Layer 4 of a small transformer language model trained on English Wikipedia (12 layers, counted from 0, width 64).
A neuron adds its activation times its output weights to the MLP's output. To switch it off is to set its activation to zero at one token and run the rest of the model.
A neuron's activation on a vector x is GELU(weights . x), where the dot is the dot product.

Input weights of the MLP neurons that the questions are about. A number n stands for n times 0.006.
n0: -5 30 20 -57 -7 25 -5 4 30 -70 -28 -16 -33 1 32 -5 43 13 18 20 31 7 -3 2 18 -50 -2 -43 43 4 -23 -46 -47 -32 20 -8 -20 -16 -3 29 -7 37 -13 -69 41 1 3 -5 14 32 -2 17 47 13 37 -6 28 55 -20 -19 24 -47 -36 10
n3: -54 -22 -7 -7 37 2 -27 4 5 -20 -17 32 -14 40 13 59 19 39 14 -44 0 1 -12 -39 26 36 -24 18 29 -11 -27 9 -11 27 -7 21 -18 5 -18 -5 -31 -15 -5 21 -8 26 -9 -11 -47 18 25 49 13 -42 14 10 -4 28 -24 -27 8 -64 -1 -23
n4: 27 -33 -13 30 21 -4 35 17 47 24 -31 26 -16 19 7 3 31 -18 9 64 20 8 25 -95 -26 -19 -3 -40 -11 7 -5 52 22 -16 -14 -22 37 -19 24 4 8 27 1 -9 38 6 -80 -34 -30 -3 48 -36 3 -57 -4 1 6 10 15 -43 -61 5 -2 -49
n6: -13 4 -29 -57 17 -13 -8 5 20 53 29 -25 -17 11 55 15 20 -20 35 62 53 11 -15 8 -21 19 -42 -20 1 5 16 34 -34 -15 10 -27 -23 -36 -5 -15 6 20 -7 16 57 -22 -9 0 -39 43 43 -23 -3 -42 -26 0 38 -22 -4 -44 -41 -12 2 6
n9: -40 -14 55 -43 24 3 32 -51 40 -34 -18 -8 16 48 1 27 -1 17 -11 -4 30 44 41 -41 -34 -10 -6 -13 21 -26 -40 2 -24 0 41 -9 21 -40 3 15 -20 -8 -10 -23 21 -27 8 48 -21 20 24 7 23 -34 13 -52 7 32 18 1 -12 -24 -36 2
n10: 48 55 -26 -21 -14 26 9 -19 -22 -8 0 -10 -24 28 -31 23 27 33 41 1 23 -27 -3 -15 49 50 3 18 23 -3 16 -13 -4 -53 -36 -77 30 -46 -63 16 16 -18 29 -24 28 -9 -8 -25 -14 0 -11 -19 36 30 -12 -30 41 -5 -2 8 -11 33 -3 11
n18: -26 21 -19 -14 47 36 -35 -25 -20 44 -69 -32 -6 13 10 40 26 27 31 67 14 -6 32 2 4 -9 -31 34 29 -7 -2 -40 -7 -37 29 -17 46 28 -14 -30 -20 11 -16 -21 -6 11 49 65 -26 -17 -10 -36 7 -25 15 10 13 -11 -26 10 3 -6 3 10
n36: -34 6 38 -4 -9 -33 23 4 -18 10 -13 -4 43 24 -18 10 9 1 7 -27 16 48 52 -8 15 26 21 -19 25 -6 -1 -6 -6 57 -7 -12 -2 2 -33 11 -12 -15 -14 -34 -11 31 -46 -33 -3 -3 12 -7 18 23 -16 -25 19 24 8 -18 -2 -27 -3 -1
n38: -19 -4 4 9 -36 40 1 34 9 -28 -12 -35 -31 67 -7 15 15 -14 18 -37 -19 6 30 2 15 34 -20 36 20 -23 5 5 -37 -8 45 25 -11 -29 -33 -9 -17 -22 -48 -11 24 -4 -6 28 -26 32 -2 -24 3 8 0 -41 -24 0 43 12 30 -16 35 5
n55: 27 48 -16 -12 -8 52 -8 -13 -20 -12 17 0 -61 -15 46 -40 27 25 30 31 -12 13 -55 -55 55 -2 19 -28 -9 -68 -1 6 22 6 -14 53 2 9 -32 -2 7 40 5 -7 -28 -29 -20 -21 37 -35 4 -6 26 4 21 26 31 28 -23 4 -22 18 -34 36
n82: 17 6 -6 33 24 12 -56 -5 8 12 21 11 16 5 0 -41 31 -47 -30 -35 18 12 64 27 -7 -25 1 39 69 11 -33 71 -21 1 -21 35 2 28 -13 23 35 -59 5 -44 -39 -40 -18 -68 -26 -14 -52 10 4 -21 -8 -25 32 44 51 4 41 13 3 -15
n92: 12 2 2 -30 -5 -12 13 -2 32 59 8 -27 -2 39 -8 17 -62 30 44 20 -17 -28 25 20 80 -56 -17 -5 18 14 -22 10 1 -19 -22 11 -10 3 -34 -2 -65 -6 -34 36 -25 29 -40 15 -16 44 -11 7 -38 -4 -20 -14 7 -16 16 31 -16 11 3 26
n94: -16 -16 -21 -40 21 -3 -4 -4 14 7 -7 17 -62 -41 -8 49 39 -7 -36 -5 -1 37 21 19 15 14 -27 17 25 -37 6 -8 11 40 53 17 16 32 30 5 22 15 12 11 8 23 -36 -21 9 3 -30 -16 -5 -67 -14 8 43 -6 17 -15 -52 -15 26 -32
n97: 6 36 -41 -2 -11 12 9 -7 -29 16 -38 9 -16 13 46 70 -26 -22 36 28 -3 -18 -13 57 -46 -35 -47 -15 -11 20 -1 -24 33 -36 -12 -13 -23 -11 -24 -10 -13 55 31 -62 -19 -39 28 -21 42 6 -47 -31 34 -30 -30 2 66 0 -7 41 -6 -3 10 37
n100: -67 -55 -16 7 1 38 -62 59 8 34 -17 22 -58 -9 25 46 -12 10 -16 -15 -5 18 -33 4 3 36 -9 4 38 7 -11 -17 5 36 -7 13 -34 14 -19 -13 -27 37 40 -5 -24 1 17 21 -60 45 -35 26 38 -4 -5 -13 34 2 34 -8 7 -21 16 -12
n127: 5 27 -15 25 -3 -18 55 18 -15 19 -30 -28 50 47 -30 24 -43 -24 -5 -72 -25 -36 23 -1 -16 -14 7 -19 28 -11 22 10 -11 -11 12 -6 12 -3 -2 -14 -13 -20 2 29 4 6 21 26 2 15 -22 2 -23 -8 -8 -7 13 0 14 -11 24 3 -14 20

Output weights of the MLP neurons that the questions are about. A number n stands for n times 0.0025.
n0: 17 -1 -2 31 18 -34 -41 -1 -30 31 55 28 51 -15 6 9 18 -20 8 67 -5 -27 47 15 -38 -26 3 -55 -27 -48 -8 25 26 -26 -45 3 -10 -11 6 3 2 -24 -2 -1 1 -45 30 -50 47 18 -10 -13 -24 32 4 3 23 -34 56 15 -12 37 15 -46
n3: -40 3 46 7 19 11 10 -58 -12 -48 17 21 -9 25 21 4 11 -3 10 -47 5 -12 15 -15 0 30 -4 -7 4 -25 29 -7 -33 -5 14 -28 -5 -33 -3 11 -51 -10 15 -52 36 -40 -25 29 -6 34 32 -2 40 -36 -8 -10 41 33 24 -2 19 -17 11 19
n4: 14 23 -36 -1 4 -3 3 39 -44 -16 7 22 -27 -11 -2 -35 10 40 -12 46 51 26 -18 -45 -35 -11 39 -65 -28 -10 -19 -4 -8 0 18 15 85 19 49 2 47 2 -47 24 -7 35 -17 -6 -23 8 -10 30 -53 18 -6 36 -45 7 2 2 -14 0 -36 -54
n6: 13 -18 -61 12 -73 -7 28 19 -37 18 -14 12 16 -51 1 -8 -8 64 -23 -35 -56 4 -4 14 16 21 43 -10 -33 -10 26 16 30 19 -18 -15 4 64 52 -16 -9 -5 25 19 -59 21 -58 14 4 -32 0 19 -36 51 14 33 -19 -36 12 16 15 -21 23 -23
n9: -5 -9 -2 3 -13 -28 -20 37 -35 26 66 -18 -13 -70 -1 -23 -9 -20 -1 7 3 -19 -29 25 -19 4 -18 -16 -10 17 61 14 20 23 -20 -64 55 28 -10 24 7 29 16 6 -17 41 -12 27 19 18 -23 10 17 7 -30 37 -36 -49 -12 5 -50 52 24 -24
n10: -10 -33 13 -21 12 -26 14 -33 44 49 18 25 50 3 29 -2 -41 -17 22 -1 -26 10 -28 -14 17 -20 -13 -1 -27 -1 -14 2 4 31 43 -26 -34 -26 -16 52 12 47 -4 8 -61 20 9 -1 19 16 -29 22 26 -29 -20 -30 5 24 -32 -37 14 18 -28 17
n18: 10 50 33 7 60 -25 16 -34 8 94 -27 -8 -21 42 -31 22 -31 -33 -12 -40 -20 -32 1 4 -6 28 -51 37 10 -56 21 -59 -53 -55 88 -12 -11 -2 -12 25 -19 -18 8 -3 -33 -1 17 31 42 16 7 45 -10 -50 4 -26 27 -67 20 42 40 42 -5 -16
n36: 37 -21 1 -21 -28 17 7 3 -22 6 -55 -11 6 -15 6 -1 12 36 1 24 -34 -8 26 6 -1 5 32 -55 -3 11 15 -40 0 -31 -25 7 -18 18 -13 -21 13 29 9 -38 21 -24 48 38 13 -20 -68 23 -1 -40 47 37 -38 39 57 15 -30 -24 31 21
n38: -28 -55 -20 -10 36 2 5 73 -19 14 -8 5 13 -43 -37 5 -27 4 -17 -19 5 -5 -20 22 37 -27 31 -22 -8 16 -44 40 -7 5 -50 12 -10 -10 65 13 17 25 -22 -5 -40 29 -25 -10 56 -1 4 -5 -7 45 17 15 -4 -25 -22 -1 18 -4 6 14
n55: -19 19 50 7 -43 -20 -28 -8 -8 -33 -25 8 16 -13 -31 17 -10 -32 11 17 34 -24 13 -18 -13 -23 -8 -37 10 37 23 -35 -39 -25 -54 11 -13 40 14 49 19 14 -26 27 -4 23 -9 6 -16 19 17 8 4 -46 9 -7 35 -3 96 33 41 -61 -7 11
n82: -38 -4 -19 -13 -32 -9 3 91 -13 -37 30 24 -43 3 -18 45 -7 23 -9 -3 -12 -19 15 3 11 7 3 47 20 -3 -23 -10 -4 -34 -14 -29 59 -27 54 -2 -20 3 -20 44 -13 2 20 40 -27 37 40 23 37 -36 19 -62 -47 38 -3 43 -82 -23 -10 11
n92: 16 -9 31 -58 18 52 6 -17 9 -60 -39 -4 -3 29 4 -2 42 -56 -16 24 50 4 -55 -26 -40 -2 -36 3 3 -3 -4 -21 30 -31 74 -57 -7 -6 32 40 -17 13 -19 -32 18 -34 29 17 -9 4 33 3 26 -33 4 -8 48 -27 10 12 21 -8 22 10
n94: -26 -18 24 -30 24 21 -5 -32 -10 -36 45 -17 35 -25 -44 -34 3 39 -57 47 44 -13 62 -6 18 16 -23 33 -44 -16 11 36 -14 4 13 -13 1 21 5 -12 1 7 -8 26 -51 -5 -60 -11 34 -20 -14 17 9 18 45 11 -1 -9 3 18 -21 19 3 -36
n97: -14 22 -16 33 -12 3 -16 -25 48 -6 7 8 35 11 8 -8 12 -13 -6 25 21 -8 -15 -14 29 -21 13 9 6 -15 -54 -13 -9 21 -34 -12 12 -3 5 11 -29 -22 -1 26 -28 18 -17 22 21 -4 60 60 -16 -44 3 -27 -4 -16 39 -36 62 -22 -35 -11
n100: 12 14 -37 9 -33 -7 27 -10 25 18 61 17 12 -18 37 1 39 26 -18 42 78 -44 -5 -5 -13 13 -31 40 -27 4 9 -41 32 -7 18 3 26 72 -14 -15 20 19 -38 -38 -14 -14 -5 9 -34 19 -26 21 9 -26 20 -92 5 -6 -22 -58 -49 5 -5 12
n127: -17 -19 -13 -28 6 -17 -2 -11 32 -10 -37 0 -45 -5 4 59 3 12 -33 5 35 4 1 5 -28 18 19 3 28 7 -53 -27 34 -2 -52 18 35 17 33 -27 30 -3 2 -80 33 -19 4 -44 12 -20 14 -9 34 0 25 22 10 28 -13 -12 -7 7 32 -8

Each question names a token from some text and the token that comes next. It shows the vector x that enters the MLP there. A number n stands for n times 0.042.

Then comes g, the gradient of the next token's log-probability with respect to the MLP's output, scaled to length 1. A neuron's effect is roughly proportional to its activation times (output weights . g). A number n stands for n times 0.0051.

"\n", then "==="
x: -12 -47 -24 20 2 -29 -37 36 -5 21 62 21 39 33 -11 4 -7 1 22 -69 22 58 1 -24 31 -47 3 41 -71 -16 -16 -51 -16 -8 16 -17 28 -12 13 27 21 28 0 -52 39 -24 5 20 9 -65 1 -7 -43 9 20 31 -39 21 14 -7 -12 13 51 8
g: -34 -5 -30 35 36 15 17 -22 -6 -24 -26 -11 49 -11 -6 26 -7 23 -25 24 11 -1 -9 -40 -32 16 25 41 -73 -41 -11 35 33 0 -3 -17 8 -26 4 32 23 29 15 0 -1 36 -7 -12 1 13 -6 -25 -5 -31 11 21 21 -15 36 -34 -7 7 -20 -20
Which neuron, switched off, raises the next token's probability most? n94

"im", then "iz"
x: -14 -27 18 -8 -5 -53 -37 32 0 23 68 5 61 29 12 20 -18 -30 -10 -60 35 26 -24 -26 37 -39 -34 23 -22 -37 -6 -46 -16 11 12 -36 48 -21 24 36 17 33 16 -35 54 -35 -18 13 0 -42 -15 -6 -47 10 24 4 -11 -8 14 -7 3 27 42 39
g: 0 33 38 -4 -11 17 17 23 -11 -23 -28 -21 -14 15 52 -23 15 -30 -29 -21 -8 16 -4 6 -21 -26 0 -4 12 -15 1 47 30 -8 25 23 -12 -13 -43 -5 -55 -4 -9 4 2 -21 -4 -24 -9 -10 -6 -31 27 33 -30 -8 -30 24 45 39 -32 34 52 19
Switching off which neuron hurts the next token most? n97

" |", then " 2"
x: -13 -21 -8 6 3 -27 -40 33 2 30 76 32 54 22 -9 12 -15 5 33 -34 18 20 -15 -42 33 -54 -20 14 -43 -12 -16 -52 -9 -5 17 -34 24 -20 22 32 7 53 17 -55 49 -69 -17 5 -2 -35 13 -1 -57 -17 21 31 -13 34 1 -3 -20 17 50 12
g: 5 -14 8 -22 -28 19 -21 -9 -7 -46 16 -17 -5 7 14 26 -6 11 13 -20 -24 -9 0 29 35 -15 8 -12 -12 30 -40 -3 18 3 22 13 42 -55 -10 -33 12 10 -18 42 47 43 35 -21 6 -17 19 17 12 -12 2 -46 10 -30 -36 44 -25 -12 39 -32
Switching off which neuron hurts the next token most? n18

"P", then "I"
x: -8 -58 17 -1 -6 -25 -30 46 -6 18 72 18 43 37 -10 -8 -22 3 21 -89 30 39 -15 -4 26 -55 -26 29 -22 -23 -6 -56 -29 -13 5 -21 28 4 12 25 -3 26 26 -33 42 -14 -14 24 -9 -31 -14 -6 -41 -24 62 27 -23 7 14 5 -23 -9 50 30
g: 42 -30 -26 -6 5 -27 8 12 16 -25 -18 1 -10 -17 -28 25 -3 21 -10 -5 12 38 -5 31 -64 -24 43 39 13 -41 -3 43 10 -21 5 -1 -30 26 -17 28 -18 -1 40 -2 -1 30 20 -35 -28 -19 42 -25 9 5 2 0 -35 24 23 -7 -41 17 -20 15
Which two neurons, each switched off alone, lower its probability most, in order? n127, n18

" b", then "ou"
x: -6 -17 -2 9 -4 -34 -51 25 -7 14 82 24 47 39 5 8 -5 21 23 -69 47 40 -8 -28 16 -43 -24 40 -50 -18 -10 -53 -6 -14 -25 -29 19 -8 20 6 11 43 29 -19 31 -43 -23 -7 6 -48 -1 14 -44 -6 49 19 -41 -8 14 -10 15 -8 44 25
g: 1 -3 14 -70 58 -11 9 14 -45 1 11 14 -37 -9 47 -15 -27 -17 -17 -3 -6 -16 24 38 5 -11 20 -25 17 -18 11 5 14 30 -1 5 -38 9 6 2 -23 30 -6 -11 18 -9 -29 12 21 -14 47 -54 10 -33 3 6 -3 64 -6 -14 1 18 5 -20
Switching off which neuron hurts the next token most? n3

"ath", then "ak"
x: -9 -24 15 5 -24 -42 -34 49 -23 16 82 37 36 26 13 11 -10 35 -14 -67 19 36 -11 -28 25 -49 -24 27 -30 -36 -4 -72 -10 -9 20 -23 28 -17 32 26 3 31 20 -36 49 -41 -39 7 2 -25 -9 2 -49 -3 6 12 -14 22 25 0 4 20 43 22
g: -12 0 -14 -4 -22 48 18 -19 36 8 58 9 34 -7 12 -35 -16 -47 -6 -35 7 6 -3 1 11 43 -23 -54 -3 26 -10 -4 -15 7 -15 9 10 -5 45 -27 -14 -33 -6 25 30 -16 -2 -22 25 -66 -29 12 39 15 -12 -15 11 9 -11 35 2 -8 25 -6
Switching off which neuron hurts the next token most? n94

"ut", then "ive"
x: -15 -36 7 5 -20 -36 -26 59 -24 -6 80 27 44 28 5 10 0 17 25 -75 28 18 1 -26 28 -55 -33 18 -47 -24 -2 -52 -23 32 9 -32 20 -20 13 23 10 47 37 -43 38 -37 -10 -6 -15 -19 -17 -3 -56 17 9 11 -16 -5 28 12 7 9 38 34
g: 3 20 -53 2 26 -25 -6 0 1 -21 -63 1 -17 22 0 15 33 22 -32 6 1 -5 -19 -7 -8 -22 5 53 -13 -2 30 43 10 -2 -29 -13 -2 -3 -16 47 12 9 -8 -20 -28 22 2 24 -23 61 10 -42 -32 5 -21 45 -21 1 39 -32 6 14 -10 7
Which two neurons, each switched off alone, lower its probability most, in order? n38, n94

"es", then ":"
x: -11 -4 1 -4 -11 -41 -35 41 -27 -3 71 29 47 26 29 -1 -31 13 15 -66 28 15 -2 -33 35 -58 -18 22 -32 -16 -4 -55 -12 2 0 -37 18 -32 29 27 32 46 6 -47 62 -30 -10 25 7 -29 -20 -1 -55 -13 -1 15 -23 29 18 9 -11 20 34 30
g: 27 17 -12 19 12 -1 -16 -22 -17 -14 -1 3 -25 -21 23 28 -26 50 -30 2 6 -41 2 -52 10 -6 -25 22 -21 -5 -28 31 -40 3 32 -14 36 -11 40 7 43 1 37 -63 -31 7 6 28 -10 -6 -6 31 -13 -28 22 28 -8 -6 6 34 -31 -13 17 12
Which two neurons, each switched off alone, lower its probability most, in order? n127, n9

" |", then "\n"
x: -1 -32 -5 9 8 -19 -46 37 -9 45 62 27 45 29 -15 13 -4 7 38 -44 25 20 -1 -36 33 -52 -23 23 -41 -9 -18 -61 -14 -9 9 -34 28 -14 17 18 5 49 8 -62 46 -44 -9 26 0 -42 7 -6 -52 -31 22 28 -27 35 1 0 -16 7 55 16
g: -6 26 -19 21 27 11 -13 -16 -22 5 2 14 23 5 -46 -10 -23 -46 28 -32 -1 30 -26 -24 1 16 0 4 30 -29 3 30 -44 -47 1 -3 -15 12 -29 12 29 19 29 -59 -37 25 20 21 -10 15 -3 10 -22 7 0 -30 -26 33 35 22 -4 55 2 22
Which neuron, switched off, raises the next token's probability most? n4

" D", then "em"
x: -23 -22 2 -16 -22 -33 -28 42 -23 16 70 30 46 36 12 -7 -31 8 16 -67 42 35 -8 -8 25 -54 -25 18 -21 -8 0 -48 5 -21 -8 -25 18 -6 22 0 1 41 16 -38 60 -38 -4 8 -2 -48 1 -6 -67 27 43 38 -35 20 7 -7 -16 1 46 27
g: 1 -9 -12 -52 45 -40 -3 14 10 -9 -24 -12 -46 -31 -10 38 2 21 32 20 27 -16 15 -5 -4 -18 33 18 29 -53 11 -21 31 -12 -22 1 -18 -30 -9 23 -11 11 18 14 -37 8 18 33 -4 36 35 -38 -31 19 -7 33 -23 6 44 -30 4 -9 -10 10
Switching off which neuron hurts the next token most? n100

".2", then "3"
x: -12 -18 1 -3 4 -41 -44 34 -21 18 86 21 57 26 1 3 -14 37 21 -61 2 17 -6 -20 45 -47 -29 35 -23 -31 -6 -66 -4 -24 17 -35 15 -18 8 12 11 39 10 -46 51 -30 2 -3 7 -42 6 -3 -37 -26 41 20 5 -4 8 1 2 3 52 22
g: 13 20 38 -8 22 -30 -32 -27 4 3 -22 -7 -22 -26 -3 -1 7 13 -24 10 -25 18 39 21 5 -30 51 -6 18 10 7 -31 -30 3 14 42 -55 12 -33 20 -15 28 8 16 15 24 26 -3 -3 -18 41 -58 -64 2 -2 26 -14 -15 17 35 -13 -5 3 -12
Which neuron, switched off, raises the next token's probability most? n10

" in", then " 192"
x: -29 -43 -1 27 -13 -28 -17 42 -13 -1 81 16 50 33 2 19 0 16 22 -38 39 20 -2 -33 33 -54 -24 29 -56 -34 -20 -64 -6 -1 -1 -40 1 -13 20 11 9 38 16 -38 64 -22 -16 11 12 -28 -22 -2 -66 23 46 28 -14 5 10 -9 -6 8 24 22
g: 28 11 -2 -21 -42 64 -22 12 -2 18 35 -5 -2 -4 17 -8 25 40 9 -5 -18 -11 -8 12 21 -9 -28 -40 15 15 -10 -41 -17 5 28 22 23 -8 13 -15 -18 -32 -5 25 35 16 17 -29 8 -80 20 11 12 3 -7 -27 8 -29 -47 24 -5 29 3 -27
Switching off which neuron hurts the next token most? n55

" K", then "im"
x: -17 -29 12 -7 6 -33 -36 37 -25 20 64 14 50 40 -5 11 -23 4 12 -78 33 39 6 -18 26 -43 -17 23 -30 -18 2 -60 1 -21 -4 -15 28 6 4 3 -12 23 27 -49 47 -31 -5 21 19 -55 -9 -6 -41 2 57 14 -38 28 0 -13 -21 -3 63 33
g: -1 32 25 -23 -7 10 47 37 -31 -3 7 0 25 -15 22 -7 38 18 -21 3 1 -29 -13 -14 1 53 -23 -42 -16 35 -36 5 -11 47 -21 -12 3 -21 40 -12 -38 -36 14 16 48 -20 12 9 12 -55 1 -3 4 -31 -8 12 -24 -34 -1 -9 28 -17 16 9
Switching off which neuron hurts the next token most? n36

"b", then "h"
x: -16 -20 6 23 -23 -31 -46 50 -6 12 83 7 46 32 8 18 -15 12 10 -81 14 39 -8 -22 19 -57 -31 36 -32 -8 -2 -48 -7 -6 -18 -28 29 -9 25 16 14 43 32 -32 48 -38 -23 -9 -2 -38 -7 -22 -42 -1 25 9 -17 8 16 -5 10 -4 36 45
g: 12 4 -26 -30 56 4 33 33 9 -13 10 -29 -10 -21 -43 -39 -75 1 -7 -2 15 9 16 1 10 -3 -12 -4 -15 -23 15 -49 -7 22 11 3 35 12 10 -22 3 29 21 -10 2 -12 -6 66 20 36 -2 1 -30 11 22 -26 13 15 -19 1 -3 30 -50 -1
Switching off which neuron hurts the next token most? n82

" |", then " 6"
x: -3 -32 -6 10 12 -22 -45 34 -10 42 60 25 50 33 -14 13 -7 6 37 -46 27 24 -7 -38 31 -52 -30 20 -28 -7 -17 -65 -6 -3 11 -34 31 -8 17 17 2 44 5 -60 50 -36 -2 21 0 -45 3 -3 -52 -39 20 28 -30 36 0 -2 -13 3 54 18
g: 20 32 -8 -20 36 -12 -10 12 -3 -46 -52 -31 -6 11 34 8 -2 26 -4 3 10 26 -18 22 -22 -68 5 43 19 -59 11 0 20 6 -3 8 10 -17 -15 19 16 17 3 -21 14 -14 -13 19 -21 43 15 -38 -57 -23 10 16 -20 16 16 1 -2 41 11 -17
Switching off which neuron hurts the next token most? n4

"e", then " |"
x: -12 -4 1 -6 -2 -27 -24 46 -12 3 77 7 68 21 10 9 -31 -13 23 -64 27 19 -18 -31 43 -48 -30 16 -39 -27 9 -43 -9 11 -20 -27 24 -38 29 32 26 35 15 -41 48 -47 -18 6 -10 -34 -19 -4 -64 -10 6 36 -11 24 26 11 -32 31 37 34
g: 14 34 -24 -42 23 -27 -17 -15 -5 -5 -31 -24 -1 21 -8 5 -10 31 -7 5 5 -7 1 -26 7 -75 16 38 23 -36 1 29 14 -8 28 -7 9 -18 -30 40 18 24 23 -35 -55 1 -4 34 -34 45 26 -26 -11 -15 18 23 24 5 36 -21 7 -10 2 5
Which neuron, switched off, raises the next token's probability most? n6

" and", then " the"
x: -20 -34 4 6 -11 -33 -17 34 4 14 77 24 51 31 6 9 -18 30 23 -49 41 17 -31 -32 21 -58 -23 21 -47 -27 -26 -64 0 15 -13 -29 -9 -11 30 25 13 33 34 -45 44 -46 -11 14 20 -37 -14 0 -68 15 7 32 -5 31 11 0 -11 16 41 18
g: -38 -8 1 12 -9 28 -5 2 32 22 37 7 -19 -12 1 6 27 -32 35 -11 -2 1 60 10 17 22 -18 -35 10 11 8 -21 -11 30 -15 -33 -9 -15 40 -4 5 -33 -31 36 33 5 9 -36 -2 -48 -57 34 7 36 -4 7 18 -25 -46 10 -19 -1 -27 6
Switching off which neuron hurts the next token most? n92

"C", then "P"
x: -7 -37 16 -18 -6 -33 -41 48 0 18 85 11 29 36 -20 -7 -26 7 18 -90 30 22 -4 -7 15 -62 -24 31 -36 -18 -5 -57 -23 11 14 -14 32 1 16 23 -18 29 15 -34 49 -25 -8 23 -5 -31 -10 8 -46 -8 42 22 -25 14 3 8 -13 18 46 29
g: 39 5 -34 -17 21 -69 6 18 5 -9 -43 -13 0 -23 -7 15 -15 9 25 -5 -13 12 -7 16 -4 -39 33 59 1 -19 4 18 5 3 -22 -3 -17 18 -51 9 -3 12 -4 -20 -22 19 0 17 12 36 46 -33 -44 -14 9 42 4 9 45 -34 -6 18 -21 20
Switching off which neuron hurts the next token most? n38

" S", then "oc"
x: -10 -29 7 -7 1 -54 -26 44 -13 1 72 26 45 31 -4 -1 -18 1 8 -59 38 38 3 -27 18 -52 -23 19 -39 -9 -1 -40 -15 7 -15 -14 18 -17 23 11 -17 35 19 -32 58 -29 -10 4 -5 -54 -10 -15 -58 25 44 36 -31 22 3 -8 -25 18 57 43
g: -32 -14 2 23 -39 -46 26 -1 -16 -28 -51 43 3 -5 21 1 13 17 -2 41 16 -8 -18 -10 45 -18 -3 18 -10 17 -21 -29 -3 0 -24 -15 6 24 -22 -10 1 24 -38 39 28 9 39 -43 -20 -26 14 9 1 -29 13 -3 -34 8 41 -24 31 33 39 -2
Which neuron, switched off, raises the next token's probability most? n55

"\n", then "-"
x: -17 -44 -18 13 4 -29 -35 31 -12 15 70 24 52 32 -6 5 -15 1 22 -63 21 55 -5 -34 28 -51 2 34 -59 -15 -17 -57 -10 -10 9 -14 26 -19 13 38 23 29 7 -48 33 -36 8 1 5 -62 0 7 -48 22 24 33 -35 23 12 -5 -8 20 44 10
g: -42 4 1 -17 -19 18 18 40 5 -22 2 2 21 -23 17 -3 14 -16 -2 2 -14 -30 -35 -7 26 45 1 6 19 48 1 -20 -17 -35 -2 -17 -14 -9 55 -17 35 -41 5 16 55 -8 -2 -18 -2 -53 0 46 -2 -20 -22 -26 -19 -15 -16 22 54 22 -8 12
Switching off which neuron hurts the next token most? n0

" |", then " 4"
x: -4 -31 -8 12 14 -22 -46 33 -10 42 61 22 50 33 -17 14 -9 4 37 -42 27 24 -9 -39 31 -52 -32 20 -26 -5 -15 -67 -3 0 13 -32 29 -10 17 16 3 40 5 -60 50 -34 1 20 0 -46 3 -3 -52 -43 20 28 -29 33 0 -3 -13 0 56 22
g: 6 11 7 -19 20 26 -14 8 31 -30 -51 -21 -34 -4 -1 3 -11 56 -16 30 4 30 -2 -9 -28 -3 4 22 -1 -59 6 -18 26 31 22 -6 31 -7 -39 39 28 3 20 -13 -8 -28 34 34 -15 22 14 -37 -55 -22 18 25 0 -17 23 -3 -39 -8 -9 -9
Switching off which neuron hurts the next token most? n4

".3", then "7"
x: -11 -11 5 -8 4 -40 -45 35 -24 19 86 21 59 26 10 3 -14 34 21 -61 -3 18 -2 -17 45 -51 -24 33 -23 -31 -6 -65 -3 -20 20 -35 20 -16 10 10 9 44 11 -48 53 -36 -4 0 11 -40 1 -8 -39 -26 38 18 0 -4 7 -3 5 4 48 16
g: -15 9 11 20 5 12 10 8 14 15 -5 12 9 -27 1 14 27 -1 6 8 -32 12 17 12 -4 -4 7 -39 9 28 -16 -28 -24 -11 -22 -17 -39 20 -9 19 -26 -6 -32 74 50 10 11 -27 6 -75 25 -13 9 16 -15 13 -3 -19 -15 69 -20 -18 19 -41
Switching off which neuron hurts the next token most? n100

" to", then " 194"
x: -14 -29 -7 -3 1 -45 -12 47 -31 12 82 12 45 31 -1 1 2 13 22 -19 35 27 -27 -25 32 -47 -23 38 -33 -31 -27 -63 -12 7 2 -37 14 -3 34 30 10 24 14 -51 49 -52 -11 23 16 -48 -23 17 -56 17 19 32 -34 32 4 -2 -8 -10 29 28
g: 16 23 -14 1 11 -42 5 26 -30 24 -30 -1 -28 -8 1 20 -3 52 11 17 7 28 19 24 -25 -37 -14 24 33 -33 18 -18 46 16 -14 33 3 -5 -51 -18 -15 6 -11 -19 -27 0 18 6 -15 30 43 -69 -19 -25 6 16 41 -11 11 -12 -9 12 -29 -14
Switching off which neuron hurts the next token most? n0

" 30", then " April"
x: -25 -14 -1 -14 4 -28 -32 33 -15 30 72 14 45 29 -2 25 -31 31 24 -61 20 28 -4 -26 36 -58 -32 40 -35 -14 -24 -66 -15 -27 -4 -28 25 1 40 -1 1 48 35 -38 48 -25 1 2 1 -46 12 2 -40 -10 19 29 -6 6 21 -15 -15 -10 54 8
g: 3 -8 -25 -15 -64 26 -30 2 1 35 7 19 4 -62 -20 15 26 10 -26 8 9 -3 60 -13 -5 4 -42 6 29 35 32 0 30 31 9 -29 -9 -26 -16 4 -8 38 34 17 16 -9 -27 21 3 -17 8 -28 -23 -19 -35 48 13 8 -9 -21 8 -20 -21 11
Which two neurons, each switched off alone, lower its probability most, in order? n6, n9

" |", then " S"
x: -2 -31 -5 10 13 -20 -46 34 -12 46 59 23 50 34 -15 15 -7 4 37 -46 28 24 -6 -38 31 -52 -30 21 -22 -7 -16 -67 -6 -3 10 -33 30 -9 16 15 0 42 4 -59 48 -33 0 22 0 -45 1 -1 -51 -42 20 27 -30 34 -1 -2 -13 0 54 21
g: 24 -22 19 44 -2 -94 9 -18 -8 17 30 10 -9 30 -30 21 5 4 9 -25 5 9 -12 -14 18 16 8 1 -3 28 -8 14 -28 -58 -25 -26 -12 1 5 10 -1 -11 -24 -11 -27 7 -38 -10 4 37 27 28 34 5 -17 10 4 3 -5 -11 52 -44 13 30
Which two neurons, each switched off alone, lower its probability most, in order? n18, n3

"-", then "in"
x: -7 -24 17 -3 -10 -40 -40 67 0 13 77 12 33 26 9 2 -12 3 23 -47 22 51 -9 -16 39 -61 -21 23 -42 -25 -5 -51 -11 5 -17 -30 19 -24 -5 28 10 61 10 -52 45 -66 -2 4 18 -50 2 18 -42 3 28 27 -9 3 -2 -5 -13 17 28 22
g: 23 -14 -46 8 -35 30 -38 16 11 -2 7 -4 13 24 -27 -6 29 -20 3 12 18 -67 -10 23 27 38 -19 -46 4 20 10 32 -8 -20 -62 1 6 -28 44 23 1 0 -11 1 51 -35 17 -12 14 -24 -13 -30 9 4 -5 -19 18 7 5 -13 40 -7 19 12
Switching off which neuron hurts the next token most? n0